Layer 8 of a small transformer language model trained on English Wikipedia (19 layers, counted from 0, width 96).
A neuron's activation on a vector x is quick GELU(weights . x), where the dot is the dot product. Quick GELU of z is z times sigmoid(1.702 z).
The model reads these tokens: " of" " the" " Con" "s" "er" "v" "ative" " M" "P" " Peter" " L" "lo" "y"

The vector x that enters this layer's MLP at each token. A number n stands for (n - 128) times 0.03.
0 " of": 114, 115, 167, 193, 158, 185, 89, 140, 96, 212, 136, 147, 114, 102, 84, 180, 144, 138, 154, 101, 170, 173, 89, 177, 117, 149, 121, 136, 114, 126, 153, 81, 84, 89, 135, 108, 93, 72, 138, 113, 127, 181, 106, 75, 131, 126, 152, 110, 181, 121, 97, 139, 138, 131, 191, 129, 70, 153, 168, 120, 132, 179, 194, 93, 85, 91, 161, 133, 57, 139, 123, 188, 74, 204, 115, 156, 155, 115, 153, 151, 111, 177, 105, 67, 113, 135, 67, 127, 109, 75, 139, 139, 125, 28, 198, 148
1 " the": 110, 135, 177, 209, 128, 159, 122, 142, 82, 188, 92, 135, 117, 99, 103, 195, 137, 155, 148, 118, 182, 213, 127, 196, 75, 151, 100, 141, 142, 113, 167, 92, 88, 118, 121, 97, 77, 73, 132, 100, 136, 164, 104, 77, 118, 119, 126, 143, 145, 114, 111, 129, 145, 93, 170, 206, 83, 191, 175, 123, 154, 146, 167, 133, 65, 143, 123, 142, 72, 117, 108, 187, 84, 228, 81, 160, 102, 139, 124, 125, 119, 166, 109, 66, 99, 136, 76, 123, 134, 97, 129, 89, 120, 68, 181, 161
2 " Con": 94, 154, 139, 189, 66, 101, 116, 112, 73, 175, 106, 163, 84, 39, 67, 161, 149, 170, 156, 114, 172, 155, 68, 189, 137, 107, 173, 160, 131, 157, 192, 78, 124, 64, 136, 58, 97, 119, 116, 109, 141, 185, 130, 103, 139, 109, 148, 194, 134, 105, 114, 112, 135, 80, 182, 150, 96, 126, 117, 103, 148, 175, 157, 62, 98, 137, 136, 161, 90, 110, 71, 136, 51, 217, 117, 130, 140, 122, 97, 121, 62, 139, 110, 112, 115, 165, 112, 104, 136, 60, 110, 143, 107, 88, 190, 147
3 "s": 161, 129, 131, 190, 74, 170, 90, 124, 74, 184, 93, 139, 99, 97, 62, 166, 151, 113, 143, 87, 122, 200, 79, 127, 125, 135, 157, 205, 158, 137, 175, 117, 83, 109, 141, 102, 82, 92, 171, 104, 88, 157, 135, 58, 132, 74, 120, 192, 105, 120, 98, 111, 159, 97, 197, 135, 150, 138, 148, 88, 146, 144, 180, 115, 101, 171, 176, 186, 94, 134, 98, 156, 63, 143, 123, 143, 66, 141, 124, 163, 124, 133, 71, 170, 72, 118, 127, 126, 129, 37, 93, 210, 92, 113, 186, 183
4 "er": 145, 131, 169, 152, 116, 162, 102, 81, 130, 157, 81, 187, 79, 138, 61, 122, 161, 138, 125, 110, 150, 193, 112, 158, 98, 90, 107, 139, 143, 147, 173, 119, 133, 108, 124, 123, 72, 99, 94, 91, 165, 171, 137, 91, 115, 50, 134, 136, 122, 144, 116, 81, 155, 88, 210, 182, 114, 173, 148, 54, 121, 146, 183, 59, 129, 184, 153, 187, 145, 126, 138, 112, 58, 156, 160, 121, 65, 167, 112, 160, 103, 171, 100, 155, 59, 164, 112, 81, 155, 40, 89, 182, 140, 80, 192, 154
5 "v": 120, 113, 134, 161, 73, 147, 131, 86, 111, 189, 74, 155, 129, 80, 89, 156, 135, 170, 149, 96, 137, 184, 116, 188, 104, 159, 100, 208, 161, 134, 188, 124, 68, 128, 143, 118, 81, 72, 132, 83, 186, 158, 146, 96, 81, 105, 78, 156, 134, 158, 83, 70, 79, 58, 211, 143, 93, 248, 148, 100, 150, 102, 173, 99, 106, 152, 127, 147, 113, 156, 85, 145, 60, 187, 147, 142, 158, 129, 162, 143, 131, 182, 82, 123, 76, 153, 116, 162, 149, 93, 110, 164, 133, 123, 160, 151
6 "ative": 66, 126, 164, 198, 138, 124, 108, 125, 119, 191, 58, 163, 116, 119, 113, 161, 175, 208, 166, 142, 117, 172, 62, 145, 112, 132, 146, 144, 172, 141, 174, 105, 137, 121, 136, 148, 45, 63, 102, 87, 145, 175, 124, 59, 90, 78, 92, 104, 196, 147, 74, 127, 112, 105, 184, 193, 122, 202, 143, 146, 171, 160, 108, 105, 86, 175, 117, 151, 142, 177, 107, 164, 61, 143, 126, 108, 129, 167, 108, 86, 101, 127, 81, 124, 97, 127, 54, 87, 118, 92, 112, 186, 116, 79, 177, 168
7 " M": 154, 127, 172, 218, 52, 105, 116, 95, 77, 217, 95, 124, 104, 51, 82, 176, 154, 134, 151, 62, 153, 160, 95, 160, 133, 100, 138, 197, 113, 151, 193, 144, 95, 85, 87, 134, 97, 71, 120, 114, 163, 162, 133, 80, 125, 88, 108, 159, 137, 163, 139, 82, 100, 95, 140, 174, 82, 173, 118, 116, 206, 134, 171, 114, 132, 128, 153, 129, 122, 154, 90, 135, 53, 190, 97, 131, 132, 143, 134, 145, 68, 183, 131, 139, 125, 160, 114, 122, 165, 77, 137, 143, 89, 92, 200, 141
8 "P": 131, 161, 150, 182, 103, 138, 115, 141, 62, 129, 75, 123, 81, 52, 64, 154, 142, 154, 126, 97, 101, 158, 79, 148, 117, 120, 135, 207, 170, 140, 207, 117, 100, 89, 96, 147, 95, 69, 105, 124, 176, 107, 102, 64, 95, 108, 125, 141, 165, 117, 116, 117, 137, 93, 149, 192, 113, 187, 120, 131, 185, 135, 195, 67, 91, 163, 100, 82, 98, 134, 141, 221, 46, 159, 129, 99, 114, 157, 83, 109, 83, 144, 105, 133, 119, 157, 93, 150, 142, 113, 108, 205, 57, 125, 185, 139
9 " Peter": 84, 167, 174, 162, 62, 119, 120, 96, 49, 188, 104, 187, 136, 41, 74, 181, 169, 188, 132, 80, 127, 188, 67, 161, 109, 143, 145, 202, 106, 100, 163, 90, 96, 79, 128, 191, 93, 134, 133, 98, 128, 185, 112, 63, 117, 115, 143, 115, 156, 131, 94, 137, 142, 97, 191, 163, 87, 169, 141, 112, 125, 175, 135, 93, 94, 168, 148, 149, 97, 154, 150, 129, 86, 234, 137, 151, 119, 162, 125, 133, 107, 171, 108, 142, 125, 182, 128, 111, 127, 59, 163, 155, 85, 106, 146, 128
10 " L": 152, 106, 178, 178, 61, 129, 87, 100, 50, 193, 100, 140, 108, 71, 92, 178, 185, 134, 153, 81, 151, 197, 85, 150, 108, 147, 140, 172, 82, 161, 188, 160, 85, 48, 120, 115, 116, 124, 105, 113, 149, 137, 70, 59, 88, 108, 69, 148, 133, 137, 91, 110, 129, 81, 170, 163, 93, 144, 119, 106, 135, 154, 184, 118, 102, 140, 148, 127, 108, 177, 125, 149, 66, 192, 121, 131, 108, 122, 119, 148, 85, 183, 157, 132, 127, 215, 85, 129, 147, 86, 154, 147, 92, 105, 204, 139
11 "lo": 103, 126, 169, 143, 86, 166, 85, 126, 44, 193, 57, 142, 79, 88, 64, 148, 142, 112, 97, 147, 145, 160, 99, 153, 137, 163, 125, 148, 176, 130, 183, 102, 89, 107, 172, 132, 111, 110, 98, 103, 146, 118, 104, 54, 105, 112, 107, 169, 155, 114, 64, 109, 121, 118, 185, 175, 76, 162, 122, 141, 145, 156, 137, 84, 137, 202, 100, 204, 123, 118, 103, 181, 72, 207, 126, 158, 105, 116, 122, 120, 65, 147, 60, 135, 67, 183, 66, 149, 137, 58, 124, 112, 137, 73, 200, 89
12 "y": 111, 164, 144, 197, 85, 99, 87, 116, 101, 139, 77, 173, 89, 114, 124, 151, 138, 146, 95, 108, 185, 155, 65, 117, 103, 137, 107, 195, 106, 126, 176, 112, 83, 118, 113, 159, 108, 80, 107, 54, 153, 170, 111, 40, 82, 146, 118, 165, 165, 187, 82, 160, 123, 105, 175, 147, 125, 230, 100, 151, 148, 140, 178, 77, 121, 145, 142, 217, 125, 162, 148, 178, 105, 197, 176, 115, 136, 155, 120, 131, 128, 181, 69, 165, 71, 119, 81, 103, 178, 44, 118, 130, 119, 75, 148, 142

Each question shows the input weights of one neuron of the MLP. A number n stands for (n - 128) times 0.0066.

n471: 148, 160, 112, 172, 167, 164, 117, 139, 142, 149, 86, 61, 135, 156, 129, 125, 166, 101, 72, 145, 115, 150, 113, 129, 187, 117, 126, 75, 134, 81, 121, 142, 79, 160, 113, 71, 137, 118, 66, 131, 118, 135, 145, 135, 157, 132, 128, 163, 130, 54, 163, 141, 116, 116, 131, 138, 110, 165, 157, 73, 101, 157, 137, 111, 136, 80, 99, 150, 146, 111, 105, 101, 162, 95, 121, 139, 134, 136, 109, 113, 124, 103, 150, 104, 189, 120, 88, 114, 89, 117, 130, 107, 99, 139, 100, 107
It fires most on token 1 " the"

n325: 131, 77, 112, 142, 138, 94, 145, 148, 116, 173, 98, 125, 110, 129, 90, 142, 148, 147, 161, 171, 124, 90, 139, 111, 130, 132, 150, 153, 105, 113, 108, 113, 153, 156, 154, 103, 153, 111, 182, 89, 123, 105, 125, 146, 115, 116, 143, 65, 132, 130, 126, 118, 95, 158, 126, 168, 149, 86, 172, 126, 122, 128, 112, 128, 135, 147, 78, 156, 179, 153, 111, 146, 111, 129, 112, 168, 120, 139, 179, 124, 150, 136, 149, 176, 113, 80, 138, 125, 112, 156, 166, 138, 129, 164, 140, 163
On which token does it fire most, and how strongly? 6 "ative", at about 1.5

n294: 167, 123, 102, 135, 193, 101, 127, 152, 108, 155, 167, 101, 124, 142, 112, 138, 102, 144, 116, 123, 141, 120, 84, 128, 109, 160, 103, 117, 119, 151, 104, 103, 121, 136, 122, 123, 132, 96, 136, 156, 113, 135, 112, 119, 87, 144, 137, 124, 111, 138, 143, 97, 110, 137, 128, 121, 109, 122, 115, 110, 145, 118, 88, 113, 120, 91, 157, 146, 136, 127, 186, 122, 161, 147, 99, 134, 120, 125, 113, 119, 131, 92, 123, 169, 127, 101, 125, 175, 125, 167, 158, 93, 97, 110, 149, 129
It fires most on token 0 " of"

n467: 142, 110, 126, 116, 115, 74, 91, 106, 196, 142, 152, 120, 100, 133, 89, 92, 79, 129, 154, 163, 93, 110, 110, 99, 162, 126, 121, 85, 117, 116, 123, 145, 133, 135, 140, 173, 127, 159, 150, 191, 134, 136, 113, 133, 178, 80, 108, 114, 89, 131, 119, 106, 109, 147, 131, 199, 147, 97, 136, 133, 147, 108, 120, 73, 151, 109, 129, 133, 112, 114, 116, 136, 136, 97, 131, 137, 121, 137, 122, 153, 158, 87, 114, 117, 108, 126, 107, 92, 109, 139, 107, 111, 110, 146, 184, 159
On which token does it fire most, and how strongly? 4 "er", at about 0.29

n112: 120, 126, 91, 125, 118, 130, 129, 127, 164, 113, 127, 106, 100, 145, 125, 135, 137, 116, 144, 118, 149, 143, 130, 122, 148, 143, 113, 111, 102, 97, 149, 82, 124, 112, 100, 141, 150, 167, 128, 75, 106, 155, 149, 156, 111, 96, 127, 115, 120, 117, 122, 85, 82, 82, 146, 137, 147, 129, 94, 116, 99, 127, 136, 163, 119, 127, 82, 87, 127, 156, 115, 155, 147, 120, 176, 117, 122, 93, 88, 122, 137, 135, 93, 153, 120, 116, 112, 160, 139, 94, 109, 148, 120, 166, 159, 171
Its three highest activations, in order, are on tokens 5 "v", 3 "s", 4 "er"

n175: 98, 158, 142, 127, 160, 138, 147, 120, 138, 126, 94, 91, 131, 157, 138, 123, 106, 92, 152, 85, 103, 125, 129, 124, 122, 127, 132, 107, 117, 134, 168, 132, 131, 146, 149, 131, 149, 103, 100, 152, 147, 78, 121, 145, 150, 135, 143, 116, 189, 123, 72, 91, 144, 124, 154, 127, 117, 67, 139, 119, 130, 85, 141, 143, 117, 135, 97, 146, 197, 147, 99, 114, 141, 137, 169, 85, 136, 141, 120, 101, 170, 177, 117, 93, 116, 93, 138, 116, 123, 122, 106, 125, 173, 89, 103, 119
Its two highest activations, in order, are on tokens 6 "ative", 4 "er"

n298: 123, 122, 114, 177, 134, 111, 99, 118, 126, 123, 134, 84, 165, 164, 118, 118, 136, 140, 91, 105, 146, 96, 121, 131, 97, 131, 110, 94, 93, 106, 103, 153, 88, 133, 123, 147, 116, 115, 141, 84, 140, 126, 121, 143, 121, 156, 133, 132, 165, 99, 126, 107, 128, 114, 122, 125, 111, 116, 99, 140, 122, 132, 150, 184, 86, 143, 116, 155, 119, 73, 141, 108, 136, 90, 116, 142, 146, 124, 134, 122, 114, 129, 171, 95, 74, 116, 122, 134, 195, 127, 106, 136, 143, 109, 134, 115
Its three highest activations, in order, are on tokens 1 " the", 12 "y", 0 " of"

n446: 118, 116, 126, 153, 130, 119, 127, 175, 120, 117, 121, 147, 105, 108, 111, 170, 129, 113, 133, 162, 112, 81, 144, 121, 117, 164, 165, 108, 135, 115, 125, 60, 111, 160, 133, 170, 141, 127, 134, 164, 55, 147, 115, 110, 92, 145, 159, 96, 116, 165, 166, 133, 123, 183, 104, 141, 139, 75, 97, 77, 126, 130, 124, 114, 154, 123, 161, 133, 131, 155, 169, 124, 114, 134, 117, 132, 137, 86, 159, 153, 143, 106, 101, 135, 151, 165, 143, 112, 151, 134, 135, 122, 116, 152, 148, 94
It fires most on token 9 " Peter"

n303: 131, 112, 101, 152, 77, 163, 119, 131, 116, 147, 175, 165, 98, 164, 166, 128, 90, 146, 91, 99, 108, 147, 190, 136, 121, 140, 137, 100, 108, 88, 128, 115, 155, 78, 158, 133, 143, 146, 122, 129, 171, 126, 140, 166, 149, 152, 63, 106, 120, 161, 100, 99, 118, 155, 122, 110, 115, 111, 140, 133, 100, 137, 111, 138, 122, 99, 160, 85, 73, 120, 141, 124, 111, 142, 116, 166, 155, 132, 117, 108, 87, 114, 153, 129, 108, 154, 107, 177, 122, 137, 138, 150, 119, 174, 141, 158
Its two highest activations, in order, are on tokens 10 " L", 0 " of"

n68: 86, 137, 119, 89, 150, 151, 115, 130, 136, 134, 93, 134, 176, 76, 117, 84, 140, 121, 163, 113, 205, 93, 187, 131, 140, 138, 133, 101, 141, 106, 118, 152, 130, 120, 172, 110, 138, 149, 83, 98, 99, 116, 126, 155, 93, 153, 124, 133, 133, 118, 157, 141, 127, 132, 154, 152, 110, 156, 106, 112, 135, 117, 112, 150, 186, 186, 87, 135, 119, 154, 112, 129, 123, 115, 125, 119, 145, 143, 144, 138, 159, 138, 117, 120, 93, 141, 159, 149, 154, 195, 127, 123, 140, 154, 144, 149
It fires most on token 5 "v"

n13: 138, 124, 127, 122, 143, 147, 99, 109, 110, 174, 103, 122, 109, 154, 114, 109, 78, 148, 149, 139, 105, 117, 110, 150, 154, 129, 107, 102, 96, 106, 117, 158, 130, 177, 156, 106, 117, 122, 156, 134, 122, 143, 157, 139, 128, 164, 154, 122, 130, 136, 104, 100, 113, 128, 134, 134, 129, 144, 150, 144, 109, 118, 151, 158, 115, 85, 148, 89, 164, 160, 170, 123, 134, 94, 123, 93, 158, 105, 95, 174, 155, 155, 137, 106, 111, 133, 137, 132, 119, 159, 118, 180, 71, 121, 117, 100
Its two highest activations, in order, are on tokens 0 " of", 5 "v"

n369: 134, 114, 139, 134, 117, 126, 152, 92, 139, 88, 158, 132, 106, 169, 109, 134, 159, 155, 117, 128, 93, 104, 95, 101, 133, 127, 131, 113, 122, 148, 118, 120, 104, 82, 127, 181, 133, 101, 84, 149, 135, 128, 102, 158, 144, 153, 96, 125, 106, 139, 160, 81, 141, 113, 127, 163, 172, 109, 84, 106, 103, 146, 126, 116, 160, 103, 129, 94, 159, 147, 149, 121, 146, 144, 103, 101, 92, 143, 145, 116, 183, 144, 126, 153, 95, 137, 148, 100, 100, 126, 146, 117, 101, 156, 148, 74
Its two highest activations, in order, are on tokens 4 "er", 10 " L"

n170: 91, 121, 106, 143, 105, 172, 119, 174, 123, 142, 130, 109, 127, 176, 132, 127, 162, 120, 99, 120, 167, 130, 112, 114, 143, 127, 132, 98, 126, 102, 94, 126, 111, 167, 121, 162, 124, 143, 109, 96, 145, 104, 161, 146, 108, 149, 179, 125, 147, 140, 77, 107, 118, 96, 109, 127, 175, 118, 116, 119, 133, 155, 134, 135, 144, 127, 84, 136, 146, 127, 108, 153, 131, 129, 142, 143, 133, 178, 92, 107, 119, 98, 115, 157, 101, 100, 142, 111, 120, 154, 166, 125, 113, 110, 136, 127
Its three highest activations, in order, are on tokens 12 "y", 6 "ative", 11 "lo"

n506: 131, 144, 154, 129, 101, 122, 113, 124, 121, 136, 107, 129, 108, 132, 112, 121, 119, 157, 147, 137, 127, 118, 186, 120, 157, 170, 73, 109, 90, 125, 104, 170, 175, 122, 92, 104, 85, 114, 81, 140, 148, 118, 108, 93, 135, 118, 173, 91, 123, 108, 86, 155, 104, 142, 92, 114, 99, 129, 112, 154, 118, 115, 110, 158, 181, 152, 120, 96, 180, 91, 123, 134, 134, 117, 148, 158, 153, 130, 92, 144, 117, 162, 131, 122, 120, 104, 129, 87, 103, 95, 114, 124, 132, 123, 121, 132
It fires most on token 11 "lo"

n293: 124, 129, 96, 126, 125, 162, 110, 103, 137, 180, 141, 135, 159, 164, 100, 104, 77, 161, 105, 133, 86, 150, 182, 135, 178, 135, 166, 128, 127, 133, 160, 107, 137, 120, 133, 114, 108, 101, 83, 135, 131, 99, 111, 183, 106, 130, 147, 93, 157, 118, 128, 120, 151, 133, 124, 146, 115, 122, 137, 145, 105, 124, 99, 136, 115, 135, 169, 108, 138, 152, 116, 123, 146, 157, 80, 152, 147, 144, 107, 138, 124, 99, 203, 126, 102, 165, 138, 122, 136, 118, 117, 141, 53, 120, 80, 131
It fires most on token 9 " Peter"

n153: 205, 152, 130, 118, 121, 131, 117, 143, 129, 96, 155, 96, 150, 173, 160, 137, 128, 145, 112, 126, 105, 165, 151, 122, 136, 120, 122, 125, 93, 174, 124, 132, 165, 89, 96, 80, 177, 137, 119, 132, 139, 98, 59, 166, 121, 102, 96, 123, 87, 116, 108, 144, 131, 112, 87, 117, 146, 131, 147, 172, 142, 70, 122, 82, 131, 65, 114, 131, 139, 138, 142, 148, 90, 76, 118, 109, 70, 77, 78, 150, 145, 152, 149, 84, 126, 183, 117, 140, 90, 97, 167, 159, 115, 144, 133, 125
It fires most on token 10 " L"

n97: 116, 142, 156, 117, 100, 160, 151, 124, 120, 119, 112, 102, 120, 118, 144, 124, 115, 146, 104, 109, 109, 106, 107, 119, 119, 116, 130, 133, 148, 126, 140, 129, 139, 99, 149, 137, 118, 137, 129, 140, 109, 175, 151, 118, 138, 130, 127, 99, 130, 131, 115, 145, 132, 115, 107, 99, 138, 128, 109, 140, 91, 138, 94, 125, 129, 95, 123, 99, 135, 129, 130, 114, 139, 128, 120, 108, 127, 113, 143, 130, 104, 148, 133, 141, 160, 175, 134, 157, 130, 156, 111, 156, 145, 155, 137, 133
It fires most on token 9 " Peter"

n131: 120, 117, 86, 148, 119, 132, 164, 138, 109, 179, 143, 152, 163, 132, 134, 102, 122, 133, 141, 131, 140, 145, 98, 112, 110, 126, 119, 110, 170, 137, 96, 135, 137, 107, 118, 123, 152, 102, 114, 115, 117, 81, 129, 99, 129, 151, 122, 121, 137, 145, 158, 123, 130, 141, 79, 131, 123, 138, 123, 133, 129, 117, 149, 127, 129, 148, 151, 127, 101, 84, 119, 134, 121, 143, 138, 105, 88, 107, 130, 133, 98, 133, 145, 116, 131, 114, 124, 101, 143, 159, 143, 119, 130, 156, 105, 134
On which token does it fire most, and how strongly? 1 " the", at about 0.3

n384: 136, 94, 116, 87, 137, 142, 124, 127, 108, 87, 129, 113, 108, 148, 155, 179, 120, 130, 148, 143, 165, 127, 147, 191, 122, 129, 150, 125, 104, 176, 137, 137, 112, 115, 123, 117, 143, 105, 140, 91, 134, 160, 132, 150, 102, 147, 125, 124, 124, 140, 143, 139, 124, 139, 117, 88, 167, 128, 110, 126, 83, 80, 137, 146, 142, 121, 160, 173, 130, 141, 119, 111, 139, 147, 131, 131, 132, 138, 105, 192, 159, 129, 114, 145, 107, 101, 144, 91, 127, 129, 181, 141, 136, 185, 143, 142
It fires most on token 12 "y"

n251: 103, 139, 132, 143, 111, 134, 158, 102, 180, 101, 149, 81, 135, 118, 189, 111, 112, 154, 52, 110, 128, 159, 123, 120, 143, 133, 140, 84, 99, 164, 128, 97, 162, 106, 90, 127, 188, 115, 128, 93, 115, 153, 158, 150, 161, 163, 117, 147, 134, 133, 94, 86, 98, 117, 121, 111, 121, 159, 94, 70, 116, 172, 134, 105, 149, 119, 106, 136, 109, 113, 156, 134, 123, 113, 133, 111, 64, 96, 80, 148, 130, 96, 134, 143, 107, 134, 176, 90, 108, 125, 109, 125, 124, 106, 145, 131
Its three highest activations, in order, are on tokens 4 "er", 2 " Con", 12 "y"

n359: 122, 138, 116, 111, 129, 134, 131, 118, 129, 133, 146, 145, 166, 129, 159, 122, 150, 145, 152, 87, 141, 147, 133, 124, 150, 141, 110, 111, 131, 129, 130, 135, 120, 138, 139, 159, 133, 139, 97, 117, 105, 124, 126, 172, 144, 109, 123, 145, 119, 133, 121, 152, 141, 110, 116, 134, 179, 144, 138, 100, 155, 122, 115, 157, 143, 124, 138, 132, 138, 140, 83, 142, 107, 139, 124, 159, 115, 141, 122, 158, 102, 135, 129, 127, 151, 150, 140, 132, 172, 147, 137, 123, 122, 130, 119, 105
It fires most on token 7 " M"

n424: 88, 100, 137, 113, 140, 150, 149, 153, 114, 142, 180, 149, 144, 121, 97, 146, 137, 76, 143, 126, 124, 129, 161, 162, 142, 163, 89, 134, 133, 159, 123, 112, 121, 158, 120, 129, 139, 139, 108, 111, 124, 167, 102, 144, 138, 121, 155, 74, 119, 127, 138, 154, 92, 150, 158, 98, 97, 108, 178, 124, 135, 100, 134, 134, 163, 114, 100, 162, 104, 148, 106, 114, 169, 136, 116, 97, 61, 142, 134, 134, 116, 102, 106, 104, 145, 98, 119, 140, 132, 146, 127, 94, 141, 147, 112, 160
It fires most on token 0 " of"

n353: 145, 108, 146, 141, 116, 141, 129, 123, 124, 113, 151, 131, 101, 131, 120, 111, 117, 103, 116, 103, 138, 129, 166, 131, 169, 152, 149, 141, 109, 113, 120, 107, 134, 138, 89, 161, 143, 106, 112, 106, 135, 135, 151, 128, 113, 140, 162, 108, 59, 98, 190, 118, 127, 176, 119, 154, 135, 138, 161, 91, 141, 145, 106, 127, 133, 140, 90, 82, 144, 127, 138, 113, 100, 120, 126, 114, 100, 149, 140, 127, 119, 183, 121, 126, 142, 126, 191, 161, 119, 97, 136, 133, 136, 152, 122, 139
Its two highest activations, in order, are on tokens 7 " M", 4 "er"

n4: 124, 91, 101, 143, 133, 153, 124, 149, 116, 95, 172, 123, 163, 133, 173, 144, 130, 200, 95, 76, 159, 147, 132, 114, 75, 169, 91, 116, 130, 127, 124, 124, 173, 85, 129, 104, 139, 147, 128, 116, 120, 170, 119, 113, 118, 112, 126, 119, 114, 111, 125, 148, 141, 140, 131, 102, 133, 198, 101, 161, 115, 156, 129, 187, 126, 84, 148, 108, 127, 113, 134, 130, 147, 98, 85, 129, 67, 87, 106, 96, 167, 107, 119, 132, 132, 92, 137, 150, 106, 120, 121, 104, 111, 115, 136, 116
On which token does it fire most, and how strongly? 1 " the", at about 1.2

n117: 119, 139, 101, 123, 109, 145, 144, 120, 170, 124, 127, 133, 138, 110, 91, 127, 137, 112, 146, 152, 156, 107, 137, 180, 155, 125, 122, 125, 122, 123, 93, 99, 88, 99, 130, 129, 136, 143, 114, 140, 133, 177, 159, 157, 104, 154, 138, 129, 99, 96, 119, 131, 119, 124, 99, 87, 114, 113, 129, 91, 167, 127, 155, 150, 87, 121, 144, 114, 103, 161, 156, 119, 160, 123, 80, 118, 133, 96, 131, 165, 123, 115, 131, 138, 169, 115, 108, 146, 103, 133, 102, 94, 119, 90, 99, 115
It fires most on token 0 " of"

n435: 131, 146, 98, 134, 111, 130, 129, 120, 116, 127, 97, 91, 102, 117, 112, 106, 98, 138, 132, 165, 115, 152, 134, 114, 91, 140, 83, 129, 63, 133, 147, 131, 139, 108, 119, 139, 115, 127, 117, 121, 131, 116, 181, 111, 129, 126, 127, 158, 143, 90, 143, 88, 109, 111, 124, 109, 134, 115, 148, 100, 155, 153, 130, 155, 137, 136, 139, 150, 152, 115, 151, 78, 170, 97, 119, 104, 101, 117, 121, 103, 159, 179, 155, 144, 144, 135, 89, 138, 92, 144, 96, 148, 201, 101, 122, 118
It fires most on token 4 "er"

n382: 153, 170, 109, 112, 124, 193, 113, 125, 156, 118, 131, 116, 106, 119, 143, 173, 115, 118, 177, 93, 139, 137, 97, 158, 158, 106, 76, 103, 109, 144, 125, 138, 170, 122, 172, 112, 66, 46, 115, 122, 137, 99, 109, 130, 200, 85, 79, 116, 101, 106, 130, 99, 97, 92, 96, 135, 131, 108, 133, 103, 93, 91, 98, 158, 124, 141, 98, 114, 112, 93, 108, 131, 166, 170, 119, 123, 137, 126, 147, 98, 125, 141, 146, 174, 140, 120, 195, 145, 83, 151, 123, 178, 171, 132, 128, 155
On which token does it fire most, and how strongly? 5 "v", at about 0.79

n120: 127, 110, 162, 123, 130, 127, 118, 88, 149, 150, 90, 96, 132, 135, 135, 124, 139, 89, 162, 136, 138, 117, 174, 111, 89, 124, 111, 117, 106, 115, 142, 150, 111, 155, 116, 103, 143, 100, 114, 144, 103, 157, 175, 98, 186, 150, 90, 114, 116, 135, 110, 122, 138, 125, 122, 89, 115, 101, 130, 137, 120, 120, 155, 135, 170, 113, 118, 92, 180, 126, 152, 129, 170, 175, 107, 170, 99, 174, 142, 147, 106, 99, 137, 139, 154, 114, 176, 99, 96, 134, 97, 95, 107, 119, 168, 89
It fires most on token 7 " M"

n464: 118, 158, 145, 112, 127, 112, 88, 64, 151, 121, 148, 120, 143, 113, 142, 162, 148, 136, 119, 103, 142, 138, 92, 92, 144, 139, 115, 116, 98, 105, 84, 149, 136, 172, 138, 135, 136, 150, 94, 149, 77, 134, 151, 97, 77, 175, 138, 160, 122, 133, 211, 133, 119, 117, 161, 115, 115, 93, 143, 92, 99, 131, 116, 109, 130, 109, 116, 111, 126, 127, 93, 116, 124, 121, 114, 148, 179, 133, 139, 145, 145, 136, 134, 175, 153, 137, 153, 146, 85, 126, 130, 82, 124, 146, 138, 99
It fires most on token 9 " Peter"

n73: 115, 140, 158, 125, 92, 99, 141, 126, 138, 122, 109, 138, 133, 188, 124, 182, 159, 132, 175, 97, 156, 92, 139, 110, 185, 129, 110, 136, 97, 107, 90, 147, 119, 90, 132, 143, 197, 168, 90, 128, 125, 138, 145, 103, 162, 96, 86, 124, 63, 65, 131, 150, 139, 103, 143, 103, 137, 90, 114, 141, 164, 119, 115, 99, 174, 163, 69, 38, 152, 154, 119, 99, 140, 132, 136, 117, 95, 138, 191, 120, 133, 209, 99, 95, 189, 99, 169, 63, 130, 90, 124, 137, 157, 154, 174, 87
Its three highest activations, in order, are on tokens 10 " L", 7 " M", 9 " Peter"

n183: 161, 87, 91, 195, 84, 142, 164, 117, 69, 73, 115, 99, 121, 127, 120, 130, 166, 124, 141, 122, 138, 132, 102, 105, 151, 150, 114, 94, 136, 94, 169, 116, 135, 117, 166, 142, 189, 156, 121, 75, 135, 109, 127, 182, 147, 119, 152, 84, 193, 170, 151, 98, 114, 98, 107, 77, 132, 144, 85, 156, 103, 143, 130, 112, 76, 155, 112, 118, 137, 125, 138, 150, 126, 116, 77, 146, 129, 131, 97, 81, 131, 105, 74, 161, 128, 96, 151, 111, 114, 172, 132, 153, 107, 178, 100, 119
On which token does it fire most, and how strongly? 8 "P", at about 1.6

n168: 123, 138, 119, 140, 168, 130, 100, 199, 149, 137, 153, 171, 129, 115, 119, 92, 131, 104, 130, 167, 95, 141, 135, 153, 154, 106, 124, 125, 150, 107, 122, 134, 97, 143, 155, 98, 88, 155, 150, 179, 91, 147, 124, 135, 114, 128, 138, 148, 129, 132, 139, 122, 98, 92, 165, 127, 101, 128, 107, 106, 142, 100, 140, 151, 104, 110, 129, 157, 94, 144, 109, 124, 138, 125, 147, 127, 170, 87, 127, 123, 167, 98, 123, 129, 117, 128, 148, 144, 94, 163, 119, 138, 121, 99, 91, 130
Its two highest activations, in order, are on tokens 0 " of", 5 "v"

n425: 112, 50, 148, 107, 115, 106, 148, 113, 108, 119, 120, 136, 133, 82, 133, 158, 125, 128, 107, 142, 147, 165, 98, 134, 134, 164, 103, 124, 86, 113, 131, 139, 136, 162, 118, 106, 139, 141, 131, 174, 143, 112, 96, 126, 189, 117, 142, 95, 141, 120, 124, 148, 119, 140, 107, 136, 116, 133, 157, 142, 131, 125, 115, 128, 152, 138, 131, 156, 170, 159, 184, 164, 136, 134, 123, 130, 118, 123, 136, 145, 145, 81, 122, 164, 89, 131, 107, 115, 147, 143, 138, 133, 116, 166, 107, 141
It fires most on token 9 " Peter"

n256: 122, 144, 90, 171, 107, 143, 137, 103, 154, 169, 152, 150, 152, 164, 159, 81, 100, 119, 171, 139, 100, 102, 111, 163, 143, 165, 149, 113, 114, 118, 133, 138, 140, 127, 178, 96, 130, 155, 109, 151, 146, 109, 134, 132, 159, 120, 112, 143, 117, 64, 135, 184, 130, 141, 149, 68, 69, 143, 131, 114, 69, 127, 157, 161, 98, 138, 113, 122, 148, 110, 96, 169, 113, 126, 127, 141, 158, 86, 125, 87, 100, 144, 126, 126, 164, 107, 141, 124, 99, 131, 98, 141, 111, 163, 199, 93
Its two highest activations, in order, are on tokens 2 " Con", 0 " of"